Layer 8 of a small transformer language model trained on English Wikipedia (15 layers, counted from 0, width 96).
A neuron's activation on a vector x is SiLU(gate . x) times (in . x), where the dot is the dot product.

Input weights of the MLP neurons that the questions are about. A number n stands for (n - 128) times 0.0046.
n12 gate: 110, 97, 134, 118, 138, 94, 75, 162, 108, 157, 147, 98, 169, 108, 180, 81, 155, 152, 131, 173, 122, 82, 92, 149, 124, 201, 109, 169, 90, 167, 125, 117, 132, 152, 93, 122, 149, 138, 75, 79, 126, 112, 129, 168, 205, 168, 137, 125, 139, 144, 138, 135, 95, 172, 51, 94, 94, 93, 188, 188, 134, 112, 75, 117, 195, 81, 55, 108, 136, 97, 136, 141, 133, 93, 151, 117, 95, 117, 157, 92, 116, 173, 87, 132, 134, 183, 145, 126, 152, 108, 187, 116, 190, 163, 125, 190
n15 gate: 138, 97, 129, 122, 91, 112, 88, 105, 141, 153, 86, 148, 171, 128, 147, 131, 89, 27, 152, 165, 159, 135, 220, 177, 173, 94, 154, 181, 124, 114, 156, 166, 111, 113, 147, 249, 98, 165, 138, 114, 114, 97, 92, 67, 104, 120, 116, 171, 94, 169, 181, 179, 164, 112, 102, 137, 99, 184, 106, 149, 165, 79, 142, 120, 108, 101, 170, 86, 123, 97, 122, 149, 149, 140, 142, 117, 143, 136, 121, 106, 176, 138, 104, 173, 124, 108, 181, 126, 81, 181, 74, 127, 139, 95, 76, 142
n85 gate: 19, 133, 165, 145, 122, 93, 151, 150, 188, 115, 140, 88, 118, 124, 156, 118, 79, 103, 146, 135, 105, 64, 172, 89, 115, 136, 139, 143, 91, 96, 165, 139, 135, 143, 130, 140, 90, 182, 100, 114, 130, 153, 183, 91, 141, 119, 75, 83, 153, 121, 119, 132, 73, 128, 139, 119, 133, 184, 175, 148, 181, 96, 101, 128, 109, 63, 132, 139, 224, 118, 150, 148, 149, 112, 87, 117, 164, 191, 106, 163, 77, 135, 107, 185, 146, 157, 173, 120, 135, 111, 172, 150, 162, 138, 167, 136
n106 gate: 91, 55, 93, 141, 114, 66, 121, 136, 124, 133, 117, 115, 136, 170, 154, 112, 155, 35, 159, 79, 98, 114, 111, 181, 65, 138, 79, 161, 84, 120, 149, 108, 136, 110, 146, 126, 173, 131, 150, 160, 118, 130, 122, 112, 136, 130, 129, 197, 167, 148, 165, 135, 136, 127, 161, 175, 154, 101, 124, 185, 153, 68, 132, 182, 95, 137, 172, 98, 59, 124, 174, 127, 122, 144, 105, 120, 125, 129, 126, 136, 134, 136, 179, 121, 145, 159, 115, 66, 111, 178, 116, 104, 209, 52, 122, 137
n113 gate: 163, 83, 199, 114, 158, 57, 108, 127, 151, 182, 167, 99, 161, 105, 124, 179, 109, 130, 130, 155, 138, 164, 157, 154, 109, 174, 97, 148, 151, 159, 128, 160, 131, 136, 121, 153, 151, 127, 146, 101, 160, 156, 93, 72, 117, 163, 138, 112, 119, 141, 159, 139, 107, 134, 97, 56, 121, 134, 99, 128, 100, 122, 113, 97, 125, 63, 150, 94, 153, 117, 126, 107, 179, 164, 144, 141, 128, 160, 163, 85, 109, 135, 39, 146, 137, 165, 140, 110, 140, 110, 124, 104, 180, 108, 139, 118
n143 gate: 100, 163, 153, 126, 153, 80, 119, 150, 84, 167, 157, 108, 108, 66, 145, 127, 177, 131, 112, 111, 129, 46, 111, 161, 77, 132, 107, 162, 151, 133, 185, 95, 85, 128, 94, 156, 77, 102, 134, 102, 122, 99, 131, 112, 141, 97, 121, 109, 150, 167, 162, 106, 86, 114, 128, 125, 87, 85, 202, 101, 187, 94, 131, 65, 114, 94, 126, 82, 116, 172, 100, 79, 137, 196, 91, 108, 128, 176, 128, 153, 145, 52, 120, 162, 109, 115, 121, 144, 187, 107, 92, 151, 141, 156, 183, 153
n173 gate: 104, 127, 146, 164, 61, 137, 100, 141, 99, 144, 131, 110, 105, 64, 115, 153, 106, 93, 161, 151, 182, 144, 167, 142, 113, 157, 119, 159, 199, 125, 178, 122, 63, 138, 82, 182, 120, 169, 168, 152, 116, 102, 139, 73, 124, 144, 219, 96, 145, 108, 115, 107, 141, 129, 156, 165, 149, 72, 146, 96, 156, 173, 113, 145, 147, 107, 124, 52, 143, 167, 102, 125, 129, 141, 80, 144, 60, 145, 138, 87, 146, 111, 75, 108, 124, 126, 154, 101, 130, 114, 143, 129, 200, 90, 84, 132
n210 gate: 170, 88, 163, 134, 123, 126, 117, 152, 149, 137, 102, 170, 88, 123, 112, 158, 99, 161, 127, 175, 35, 119, 168, 143, 118, 137, 158, 138, 110, 122, 109, 119, 169, 207, 88, 142, 123, 83, 128, 75, 119, 147, 40, 100, 122, 131, 114, 143, 108, 148, 172, 167, 123, 113, 125, 135, 119, 112, 103, 93, 135, 106, 120, 109, 130, 104, 94, 97, 158, 150, 160, 77, 134, 134, 141, 64, 126, 165, 146, 118, 151, 100, 132, 92, 130, 156, 169, 128, 80, 101, 139, 116, 133, 67, 97, 119
n249 gate: 112, 170, 142, 124, 157, 124, 73, 198, 153, 113, 157, 172, 132, 174, 116, 66, 101, 121, 122, 166, 131, 85, 76, 75, 146, 135, 105, 162, 131, 115, 106, 127, 93, 119, 64, 148, 134, 182, 124, 162, 145, 89, 110, 159, 110, 109, 159, 140, 90, 194, 90, 97, 132, 143, 124, 88, 122, 174, 134, 161, 103, 95, 92, 113, 105, 103, 81, 150, 71, 82, 173, 107, 112, 133, 187, 128, 128, 164, 98, 106, 109, 152, 159, 129, 126, 75, 168, 156, 174, 144, 109, 179, 81, 122, 106, 91
n252 gate: 104, 154, 158, 153, 101, 126, 111, 130, 76, 168, 161, 112, 135, 109, 152, 104, 164, 120, 131, 118, 97, 123, 121, 178, 126, 139, 87, 131, 87, 139, 122, 167, 119, 174, 130, 110, 96, 113, 106, 106, 192, 151, 129, 87, 144, 211, 136, 124, 110, 138, 143, 186, 136, 161, 108, 124, 165, 101, 152, 94, 158, 124, 185, 84, 159, 169, 102, 96, 111, 163, 110, 118, 163, 101, 138, 98, 103, 155, 203, 120, 150, 114, 120, 156, 107, 73, 140, 81, 140, 131, 167, 153, 150, 123, 108, 59
n12 in: 93, 147, 201, 122, 121, 96, 112, 143, 120, 173, 106, 132, 142, 86, 129, 96, 166, 107, 68, 156, 113, 73, 99, 121, 126, 148, 168, 168, 122, 167, 119, 107, 105, 146, 97, 96, 98, 118, 113, 115, 160, 201, 110, 167, 138, 124, 156, 90, 117, 136, 130, 113, 89, 96, 100, 164, 122, 126, 156, 212, 152, 185, 127, 124, 153, 140, 49, 134, 106, 195, 181, 127, 108, 115, 196, 115, 181, 99, 114, 137, 118, 123, 104, 120, 116, 108, 117, 169, 120, 74, 116, 143, 140, 113, 130, 105
n15 in: 117, 156, 117, 178, 214, 123, 76, 134, 158, 133, 101, 157, 103, 136, 127, 125, 90, 123, 141, 174, 107, 182, 86, 104, 159, 114, 138, 86, 131, 106, 132, 210, 118, 114, 142, 87, 107, 126, 91, 90, 92, 169, 146, 157, 137, 171, 141, 129, 67, 144, 84, 115, 119, 130, 128, 133, 102, 108, 150, 144, 138, 130, 125, 120, 118, 140, 201, 196, 92, 119, 115, 82, 98, 183, 139, 137, 85, 103, 92, 194, 125, 115, 203, 169, 98, 116, 121, 144, 143, 95, 142, 139, 128, 141, 154, 100
n85 in: 138, 107, 140, 133, 156, 96, 127, 142, 133, 143, 161, 156, 71, 136, 124, 145, 127, 130, 119, 121, 127, 91, 101, 97, 151, 154, 65, 126, 125, 152, 157, 92, 156, 164, 135, 109, 207, 129, 132, 76, 182, 91, 114, 133, 144, 96, 148, 110, 93, 129, 130, 171, 156, 111, 149, 170, 83, 70, 163, 103, 148, 126, 145, 130, 122, 159, 124, 139, 150, 95, 119, 104, 121, 141, 193, 145, 140, 102, 126, 144, 176, 120, 126, 151, 140, 118, 113, 168, 71, 75, 103, 139, 102, 51, 64, 108
n106 in: 91, 152, 120, 154, 107, 130, 114, 153, 102, 104, 158, 88, 135, 93, 136, 152, 140, 116, 95, 149, 133, 120, 104, 124, 114, 165, 151, 104, 152, 180, 199, 116, 90, 88, 145, 122, 139, 108, 133, 109, 73, 112, 124, 153, 54, 157, 122, 116, 131, 177, 52, 82, 123, 180, 99, 108, 104, 185, 190, 133, 105, 82, 108, 98, 83, 108, 129, 152, 131, 105, 147, 76, 126, 189, 131, 108, 111, 143, 118, 180, 128, 133, 110, 96, 131, 117, 141, 186, 122, 78, 121, 179, 123, 167, 124, 106
n113 in: 133, 123, 77, 114, 180, 72, 125, 163, 96, 184, 121, 87, 97, 170, 144, 151, 104, 109, 153, 141, 177, 127, 123, 170, 139, 191, 158, 159, 111, 157, 156, 75, 136, 114, 178, 138, 162, 121, 106, 131, 149, 107, 109, 133, 149, 87, 167, 126, 127, 136, 182, 184, 129, 110, 108, 141, 99, 126, 166, 166, 125, 112, 103, 127, 58, 119, 84, 129, 183, 124, 77, 91, 158, 113, 139, 125, 146, 90, 106, 136, 142, 103, 141, 133, 128, 152, 138, 120, 170, 97, 115, 139, 130, 144, 124, 180
n143 in: 80, 198, 166, 146, 133, 69, 163, 166, 147, 123, 112, 122, 117, 164, 121, 169, 103, 108, 99, 127, 156, 112, 127, 95, 113, 128, 168, 125, 163, 119, 110, 135, 143, 95, 79, 148, 136, 132, 114, 134, 104, 100, 122, 142, 174, 104, 91, 177, 136, 116, 92, 119, 162, 178, 187, 104, 108, 113, 136, 130, 87, 120, 159, 117, 150, 120, 118, 144, 195, 107, 148, 136, 128, 138, 148, 175, 130, 116, 146, 105, 76, 149, 98, 126, 136, 142, 113, 104, 182, 176, 101, 66, 169, 134, 154, 149
n173 in: 118, 152, 180, 152, 142, 176, 117, 114, 147, 146, 168, 136, 117, 100, 160, 113, 91, 145, 68, 129, 171, 158, 117, 123, 129, 137, 116, 136, 80, 162, 160, 158, 123, 129, 86, 179, 100, 124, 143, 81, 148, 133, 130, 159, 98, 132, 127, 57, 135, 92, 109, 135, 138, 64, 105, 119, 119, 106, 115, 103, 144, 72, 153, 117, 118, 164, 118, 116, 171, 117, 139, 127, 181, 141, 97, 128, 67, 146, 63, 94, 141, 138, 58, 127, 137, 121, 88, 129, 124, 108, 148, 83, 113, 146, 72, 131
n210 in: 152, 156, 171, 130, 191, 84, 221, 145, 166, 118, 94, 112, 99, 114, 87, 124, 138, 135, 123, 201, 136, 149, 174, 126, 83, 111, 96, 137, 160, 119, 111, 135, 156, 201, 143, 131, 138, 161, 81, 131, 91, 126, 85, 124, 154, 119, 111, 130, 124, 140, 161, 159, 98, 129, 115, 130, 83, 70, 99, 147, 104, 105, 170, 166, 88, 123, 155, 136, 121, 128, 132, 119, 114, 98, 110, 149, 145, 123, 120, 150, 145, 170, 146, 113, 145, 134, 126, 107, 148, 160, 106, 129, 105, 135, 142, 69
n249 in: 176, 142, 138, 141, 87, 154, 83, 138, 153, 110, 124, 119, 133, 89, 91, 115, 48, 105, 119, 147, 125, 175, 111, 120, 112, 172, 59, 134, 178, 81, 174, 97, 81, 149, 144, 148, 175, 89, 173, 126, 144, 146, 108, 164, 163, 171, 132, 140, 141, 114, 105, 176, 127, 90, 117, 134, 131, 141, 127, 153, 144, 165, 117, 120, 134, 134, 144, 131, 111, 178, 92, 122, 117, 166, 107, 149, 129, 94, 180, 151, 164, 136, 104, 122, 113, 157, 146, 114, 146, 90, 156, 79, 135, 134, 120, 179
n252 in: 134, 157, 76, 63, 125, 97, 90, 107, 174, 154, 148, 111, 113, 133, 137, 139, 140, 103, 154, 121, 120, 203, 92, 114, 115, 162, 78, 119, 104, 103, 114, 158, 146, 191, 151, 125, 109, 142, 152, 146, 136, 181, 151, 144, 154, 171, 146, 79, 116, 137, 121, 123, 116, 64, 138, 127, 108, 111, 106, 136, 120, 117, 136, 127, 129, 48, 148, 151, 91, 166, 137, 141, 170, 87, 178, 71, 166, 155, 77, 94, 162, 132, 143, 158, 115, 150, 107, 147, 109, 123, 154, 146, 100, 140, 169, 112

Each question shows a token from some text and the vector x that enters the MLP there. A number n stands for (n - 128) times 0.042.

" a": 149, 124, 105, 120, 132, 60, 140, 109, 175, 124, 166, 114, 120, 118, 132, 98, 138, 127, 94, 109, 126, 138, 137, 113, 110, 63, 146, 86, 89, 110, 135, 125, 118, 124, 121, 123, 112, 151, 119, 62, 144, 82, 143, 108, 152, 160, 114, 134, 110, 151, 146, 148, 132, 108, 150, 123, 114, 171, 141, 114, 129, 101, 155, 93, 161, 90, 107, 137, 152, 134, 113, 165, 135, 131, 118, 140, 166, 150, 112, 125, 119, 112, 157, 85, 128, 153, 84, 112, 92, 182, 155, 141, 130, 131, 169, 123
Which of these neurons fires most? n143

" by": 118, 155, 129, 96, 104, 123, 160, 112, 104, 124, 155, 119, 112, 116, 142, 123, 133, 151, 145, 144, 131, 114, 125, 122, 111, 137, 138, 77, 144, 141, 157, 127, 128, 125, 133, 138, 128, 160, 108, 140, 133, 115, 129, 96, 126, 137, 104, 121, 118, 111, 112, 119, 122, 112, 122, 136, 141, 147, 134, 126, 124, 105, 130, 108, 150, 166, 75, 131, 145, 136, 120, 117, 138, 155, 92, 150, 115, 101, 123, 119, 117, 139, 83, 123, 128, 121, 114, 112, 145, 140, 118, 130, 117, 186, 124, 181
The two highest activations, in order: n143, n173

" G": 129, 131, 153, 116, 176, 116, 109, 106, 105, 123, 124, 132, 148, 115, 82, 111, 133, 142, 22, 115, 126, 131, 117, 126, 133, 131, 147, 106, 135, 124, 101, 142, 134, 141, 149, 90, 132, 146, 112, 169, 115, 135, 129, 117, 133, 133, 137, 180, 141, 104, 126, 151, 163, 157, 133, 122, 160, 150, 130, 127, 124, 93, 147, 147, 133, 147, 108, 123, 132, 95, 113, 124, 133, 147, 107, 115, 112, 141, 116, 176, 124, 133, 131, 135, 128, 135, 138, 133, 81, 157, 169, 122, 85, 117, 122, 163
Which three neurons fire most, strongest first? n113, n12, n85

",": 90, 71, 131, 112, 143, 129, 118, 111, 132, 108, 168, 163, 177, 134, 118, 132, 130, 138, 123, 117, 101, 129, 110, 95, 134, 138, 122, 85, 144, 134, 151, 177, 128, 108, 130, 133, 139, 161, 141, 131, 121, 113, 102, 116, 139, 93, 143, 138, 118, 145, 117, 117, 133, 130, 122, 159, 175, 120, 169, 117, 109, 132, 144, 145, 96, 134, 116, 118, 103, 118, 132, 134, 158, 107, 96, 184, 139, 128, 120, 128, 132, 147, 115, 94, 128, 118, 146, 148, 121, 110, 108, 112, 121, 133, 122, 159
Which of these neurons fires most? n106

" in": 136, 147, 121, 102, 106, 134, 128, 100, 115, 132, 173, 118, 102, 122, 149, 84, 106, 142, 132, 140, 119, 130, 117, 107, 126, 165, 146, 86, 103, 142, 170, 133, 118, 142, 131, 148, 132, 131, 119, 112, 151, 137, 143, 90, 149, 112, 133, 52, 120, 144, 117, 89, 137, 130, 136, 153, 143, 170, 140, 125, 103, 112, 109, 114, 119, 137, 122, 119, 147, 147, 133, 149, 132, 133, 120, 178, 120, 122, 117, 130, 118, 129, 121, 153, 128, 117, 122, 125, 126, 109, 118, 149, 96, 138, 98, 171
Which of these neurons fires most? n85

"ed": 139, 142, 93, 88, 114, 117, 97, 105, 120, 135, 143, 87, 162, 98, 126, 176, 99, 121, 161, 131, 151, 124, 88, 147, 156, 160, 117, 98, 173, 197, 178, 115, 123, 120, 124, 134, 131, 159, 83, 57, 166, 146, 118, 119, 143, 119, 130, 109, 166, 113, 119, 118, 138, 138, 143, 129, 143, 104, 158, 108, 116, 112, 122, 64, 134, 128, 91, 127, 143, 82, 102, 143, 93, 147, 134, 167, 131, 101, 94, 128, 131, 136, 130, 94, 128, 136, 127, 104, 116, 76, 139, 133, 169, 123, 101, 164
The two highest activations, in order: n113, n173

"\n": 111, 135, 115, 101, 131, 179, 174, 68, 134, 114, 145, 110, 125, 105, 140, 84, 149, 136, 108, 116, 131, 126, 141, 93, 113, 115, 144, 112, 152, 121, 129, 130, 125, 154, 126, 129, 99, 112, 126, 113, 130, 138, 136, 131, 103, 153, 122, 119, 147, 84, 209, 130, 141, 123, 139, 128, 134, 142, 129, 153, 140, 137, 110, 196, 110, 125, 143, 141, 131, 151, 112, 146, 124, 123, 134, 132, 138, 127, 138, 149, 136, 143, 116, 107, 128, 108, 112, 116, 112, 124, 124, 121, 152, 139, 92, 112
The most active neuron and its activation: n143, at about 0.57

" for": 102, 148, 104, 131, 123, 125, 120, 109, 122, 142, 149, 96, 128, 120, 114, 101, 114, 148, 112, 130, 125, 125, 111, 109, 122, 156, 120, 89, 105, 159, 176, 142, 125, 103, 137, 141, 96, 143, 105, 127, 138, 109, 149, 79, 143, 151, 126, 81, 125, 147, 115, 126, 115, 128, 122, 145, 120, 194, 123, 117, 128, 111, 138, 113, 136, 149, 142, 124, 155, 91, 120, 125, 105, 117, 98, 164, 93, 131, 114, 134, 122, 153, 98, 121, 128, 105, 111, 136, 89, 98, 136, 116, 106, 147, 125, 169
The two highest activations, in order: n173, n210

"ev": 130, 125, 116, 146, 152, 176, 139, 128, 82, 115, 151, 129, 147, 118, 125, 134, 99, 150, 82, 144, 182, 106, 125, 150, 128, 140, 146, 101, 147, 185, 161, 88, 120, 95, 133, 107, 185, 105, 121, 79, 142, 93, 124, 132, 76, 64, 112, 119, 134, 151, 102, 148, 143, 169, 50, 143, 142, 105, 100, 110, 97, 116, 108, 123, 112, 131, 182, 149, 119, 136, 102, 113, 105, 123, 153, 109, 138, 104, 113, 164, 125, 175, 138, 98, 128, 113, 110, 132, 102, 99, 135, 154, 119, 102, 135, 88
Which of these neurons fires most? n252

"L": 76, 136, 127, 124, 118, 144, 111, 95, 127, 135, 123, 157, 136, 121, 108, 167, 142, 130, 83, 130, 146, 129, 158, 114, 173, 105, 133, 95, 133, 149, 189, 89, 123, 110, 158, 130, 151, 158, 122, 127, 83, 122, 176, 118, 109, 116, 121, 132, 112, 143, 121, 139, 156, 116, 145, 163, 143, 132, 124, 137, 106, 130, 116, 144, 114, 146, 139, 125, 140, 115, 130, 112, 141, 136, 112, 136, 126, 133, 131, 166, 122, 181, 110, 154, 128, 148, 82, 142, 127, 172, 118, 132, 154, 112, 146, 104
The most active neuron and its activation: n106, at about 1.2

"est": 142, 115, 101, 155, 193, 163, 167, 122, 168, 101, 183, 44, 142, 122, 130, 167, 97, 151, 117, 152, 172, 129, 108, 186, 176, 114, 70, 111, 165, 147, 151, 55, 114, 130, 121, 132, 125, 137, 107, 109, 99, 108, 69, 90, 117, 111, 121, 113, 145, 128, 119, 73, 130, 155, 102, 149, 130, 111, 111, 113, 147, 95, 154, 119, 100, 120, 115, 133, 138, 137, 72, 112, 68, 183, 165, 146, 139, 118, 157, 129, 128, 145, 103, 121, 128, 150, 180, 110, 110, 141, 93, 105, 167, 135, 168, 154
Which of these neurons fires most? n113

"st": 82, 168, 129, 176, 140, 142, 150, 122, 104, 92, 131, 84, 116, 129, 94, 136, 110, 146, 122, 135, 174, 92, 165, 136, 144, 151, 100, 96, 153, 80, 135, 97, 150, 100, 130, 108, 165, 103, 117, 85, 111, 157, 140, 145, 80, 110, 118, 125, 140, 110, 88, 89, 104, 95, 170, 186, 143, 155, 115, 123, 126, 81, 131, 144, 137, 105, 84, 154, 125, 90, 137, 143, 129, 129, 139, 141, 147, 97, 96, 168, 119, 134, 106, 132, 128, 147, 96, 105, 93, 134, 167, 126, 111, 126, 137, 65
Which of these neurons fires most? n85

" began": 150, 149, 130, 82, 132, 135, 74, 79, 125, 139, 175, 76, 131, 134, 151, 140, 115, 139, 104, 128, 92, 119, 90, 184, 139, 139, 112, 102, 135, 152, 206, 116, 106, 106, 124, 128, 117, 153, 97, 88, 162, 123, 153, 133, 171, 160, 122, 90, 117, 122, 130, 156, 104, 127, 103, 164, 145, 113, 149, 113, 148, 101, 110, 98, 169, 132, 112, 124, 167, 69, 123, 167, 108, 137, 174, 175, 138, 143, 124, 127, 153, 204, 108, 132, 128, 120, 140, 119, 107, 108, 114, 133, 132, 111, 106, 163
Which three neurons fire most, strongest first? n12, n85, n113

" 4": 157, 128, 124, 118, 89, 153, 92, 99, 158, 146, 153, 183, 135, 102, 130, 117, 123, 133, 90, 140, 170, 107, 105, 146, 141, 137, 111, 104, 140, 160, 155, 144, 136, 157, 136, 140, 127, 142, 140, 108, 146, 67, 109, 178, 143, 113, 139, 108, 106, 137, 124, 91, 121, 150, 132, 172, 127, 153, 121, 130, 101, 172, 97, 126, 79, 160, 90, 107, 138, 116, 149, 156, 150, 147, 115, 145, 102, 139, 141, 124, 159, 140, 118, 105, 128, 136, 136, 135, 105, 155, 115, 112, 99, 125, 129, 141
Which of these neurons fires most? n173

"ent": 173, 107, 118, 124, 128, 142, 85, 111, 163, 146, 115, 199, 148, 131, 132, 145, 118, 125, 137, 119, 148, 108, 162, 184, 145, 112, 112, 72, 106, 159, 138, 111, 150, 110, 121, 126, 104, 121, 105, 127, 137, 149, 146, 115, 94, 135, 98, 128, 136, 131, 124, 126, 98, 109, 135, 114, 128, 106, 129, 117, 143, 84, 119, 114, 88, 109, 184, 161, 153, 82, 119, 128, 117, 102, 151, 145, 117, 147, 116, 113, 147, 104, 128, 139, 128, 125, 140, 141, 143, 121, 121, 106, 137, 119, 111, 141
The two highest activations, in order: n15, n12

" am": 121, 232, 125, 151, 147, 136, 75, 104, 146, 137, 201, 102, 149, 133, 106, 127, 129, 129, 98, 137, 152, 197, 153, 94, 133, 134, 146, 110, 70, 178, 130, 137, 117, 138, 132, 117, 118, 68, 137, 149, 149, 142, 123, 98, 185, 132, 153, 135, 73, 114, 100, 125, 133, 176, 179, 126, 102, 112, 117, 136, 108, 107, 121, 121, 141, 153, 152, 114, 167, 98, 107, 91, 169, 147, 60, 110, 129, 100, 165, 132, 119, 146, 138, 91, 128, 132, 126, 118, 99, 77, 147, 108, 113, 193, 109, 108
Which of these neurons fires most? n252

" w": 114, 120, 109, 160, 120, 178, 106, 91, 145, 123, 179, 114, 133, 135, 44, 117, 128, 160, 141, 109, 86, 116, 160, 133, 138, 114, 132, 96, 187, 88, 119, 102, 119, 93, 137, 119, 95, 117, 169, 64, 107, 138, 97, 102, 128, 116, 133, 165, 142, 116, 117, 117, 194, 122, 80, 121, 141, 70, 92, 120, 147, 141, 135, 133, 76, 111, 148, 123, 140, 146, 91, 92, 113, 182, 113, 164, 86, 144, 118, 130, 116, 155, 144, 117, 128, 148, 149, 104, 117, 142, 155, 98, 73, 140, 133, 91
The most active neuron and its activation: n252, at about 0.61

"8": 145, 108, 131, 130, 118, 200, 130, 114, 151, 146, 155, 177, 115, 114, 161, 128, 102, 101, 109, 124, 154, 136, 119, 150, 127, 144, 115, 102, 128, 141, 155, 159, 111, 139, 142, 136, 171, 131, 136, 92, 120, 97, 146, 169, 128, 130, 131, 128, 112, 105, 128, 143, 141, 144, 117, 184, 123, 142, 121, 128, 122, 127, 121, 98, 98, 165, 100, 113, 133, 131, 145, 116, 115, 139, 92, 138, 115, 112, 120, 127, 166, 142, 104, 107, 128, 149, 118, 108, 98, 128, 100, 127, 106, 114, 130, 112
Which of these neurons fires most? n173

"ish": 120, 147, 181, 121, 174, 133, 89, 105, 91, 109, 102, 142, 134, 121, 157, 161, 111, 143, 73, 124, 185, 160, 145, 121, 187, 136, 134, 97, 169, 185, 105, 132, 155, 164, 123, 142, 126, 133, 151, 97, 159, 118, 169, 133, 152, 148, 107, 156, 184, 104, 106, 121, 110, 180, 117, 179, 80, 93, 135, 119, 132, 113, 102, 94, 121, 142, 212, 126, 140, 166, 97, 110, 104, 156, 132, 132, 116, 145, 161, 133, 120, 123, 112, 144, 128, 129, 121, 109, 102, 181, 110, 122, 96, 125, 90, 144
The most active neuron and its activation: n173, at about 1.7

" to": 88, 138, 103, 132, 153, 121, 150, 116, 106, 124, 114, 81, 107, 141, 96, 138, 128, 174, 94, 140, 98, 127, 134, 93, 146, 137, 72, 95, 154, 127, 182, 161, 68, 120, 131, 138, 111, 137, 111, 110, 175, 147, 132, 98, 137, 160, 113, 91, 151, 142, 137, 112, 150, 151, 106, 161, 150, 187, 122, 112, 111, 87, 122, 115, 139, 155, 134, 129, 152, 94, 145, 111, 105, 90, 101, 150, 89, 151, 105, 119, 130, 137, 92, 115, 128, 114, 113, 128, 76, 113, 132, 126, 146, 124, 120, 206
The most active neuron and its activation: n173, at about 2.8

"ment": 151, 92, 118, 166, 141, 123, 103, 102, 150, 164, 106, 176, 135, 130, 122, 172, 116, 160, 80, 148, 154, 170, 127, 117, 138, 111, 127, 83, 102, 137, 161, 140, 165, 110, 127, 140, 114, 128, 162, 140, 124, 169, 108, 109, 144, 107, 98, 92, 152, 116, 108, 118, 126, 115, 109, 178, 126, 107, 142, 103, 123, 124, 74, 129, 86, 107, 168, 132, 135, 83, 107, 125, 125, 111, 126, 134, 138, 174, 128, 127, 137, 110, 170, 144, 128, 129, 148, 149, 148, 124, 102, 89, 162, 164, 94, 149
Which of these neurons fires most? n15

" occ": 166, 133, 143, 96, 134, 178, 111, 123, 138, 58, 150, 38, 109, 123, 79, 134, 105, 188, 110, 127, 93, 118, 140, 142, 112, 126, 129, 111, 117, 166, 153, 122, 142, 120, 135, 124, 167, 152, 192, 129, 151, 145, 107, 94, 95, 122, 119, 132, 144, 151, 124, 108, 150, 135, 89, 139, 142, 88, 127, 108, 121, 137, 159, 121, 58, 97, 96, 123, 141, 119, 84, 89, 110, 45, 122, 134, 134, 126, 126, 109, 128, 55, 145, 103, 128, 128, 153, 92, 103, 115, 183, 131, 104, 169, 125, 129
Which of these neurons fires most? n210

" the": 122, 133, 144, 111, 167, 79, 123, 123, 165, 142, 177, 153, 108, 87, 125, 106, 125, 115, 118, 145, 154, 132, 105, 136, 121, 91, 83, 94, 132, 140, 152, 113, 109, 68, 133, 146, 136, 110, 129, 100, 132, 126, 153, 125, 130, 131, 147, 149, 128, 158, 110, 93, 143, 127, 137, 158, 138, 174, 122, 127, 112, 118, 116, 110, 97, 115, 107, 130, 148, 172, 132, 166, 105, 133, 130, 184, 121, 109, 114, 143, 118, 105, 155, 156, 128, 109, 147, 124, 114, 126, 97, 139, 108, 140, 110, 146
The most active neuron and its activation: n249, at about 1.5

"uring": 146, 142, 129, 154, 130, 167, 110, 76, 114, 136, 177, 123, 96, 125, 75, 108, 168, 174, 127, 113, 131, 120, 124, 91, 133, 167, 144, 94, 98, 131, 157, 130, 124, 181, 131, 136, 99, 161, 101, 74, 148, 156, 146, 101, 185, 155, 119, 107, 108, 119, 131, 115, 89, 114, 149, 131, 156, 159, 165, 122, 160, 96, 159, 118, 157, 149, 128, 138, 139, 127, 144, 187, 126, 137, 109, 149, 102, 138, 103, 117, 133, 162, 91, 131, 128, 114, 156, 136, 117, 72, 119, 153, 60, 107, 125, 94
Which of these neurons fires most? n85

" 19": 129, 138, 143, 76, 138, 104, 89, 88, 130, 158, 185, 172, 109, 112, 82, 141, 125, 121, 37, 131, 155, 104, 117, 142, 177, 147, 169, 116, 164, 148, 108, 133, 150, 154, 130, 128, 146, 99, 206, 52, 126, 104, 98, 144, 112, 132, 133, 131, 147, 133, 150, 99, 129, 157, 151, 111, 121, 157, 112, 127, 123, 146, 127, 116, 145, 204, 157, 121, 136, 90, 128, 160, 94, 152, 129, 137, 155, 96, 156, 111, 161, 93, 115, 82, 128, 156, 153, 147, 107, 125, 143, 127, 146, 127, 111, 145
The most active neuron and its activation: n252, at about 0.72

" from": 135, 128, 139, 106, 90, 110, 138, 103, 88, 112, 175, 135, 112, 135, 111, 117, 140, 166, 122, 145, 117, 105, 122, 120, 128, 169, 132, 80, 148, 146, 153, 142, 112, 162, 134, 146, 130, 134, 110, 94, 143, 147, 155, 94, 158, 152, 128, 82, 140, 115, 119, 110, 133, 95, 138, 126, 151, 147, 143, 126, 123, 99, 113, 120, 128, 151, 100, 134, 155, 134, 118, 155, 123, 165, 119, 165, 146, 89, 133, 131, 115, 120, 127, 149, 128, 120, 130, 117, 121, 96, 123, 120, 100, 174, 113, 176
Which of these neurons fires most? n85

" A": 143, 106, 122, 100, 152, 86, 104, 120, 160, 136, 124, 167, 110, 136, 90, 117, 133, 119, 136, 127, 162, 133, 119, 107, 137, 63, 113, 90, 112, 134, 138, 120, 128, 158, 146, 95, 132, 139, 99, 88, 141, 91, 130, 141, 158, 141, 110, 134, 70, 128, 134, 123, 126, 153, 99, 154, 128, 175, 139, 124, 133, 140, 156, 133, 99, 136, 123, 136, 135, 120, 142, 133, 142, 172, 102, 129, 149, 158, 108, 143, 127, 88, 130, 95, 128, 157, 78, 140, 73, 140, 135, 119, 110, 142, 130, 190
The two highest activations, in order: n15, n12

" of": 116, 132, 164, 86, 117, 166, 112, 107, 112, 130, 168, 119, 110, 122, 127, 124, 145, 173, 72, 145, 66, 119, 109, 78, 125, 158, 113, 96, 108, 130, 188, 158, 120, 96, 135, 146, 130, 125, 155, 138, 106, 142, 143, 90, 124, 144, 126, 70, 157, 101, 117, 94, 127, 123, 130, 161, 124, 181, 161, 139, 112, 59, 131, 132, 117, 119, 146, 138, 108, 148, 121, 138, 161, 146, 133, 170, 126, 111, 127, 135, 109, 113, 129, 110, 128, 128, 129, 129, 85, 108, 103, 101, 98, 174, 133, 124
Which of these neurons fires most? n210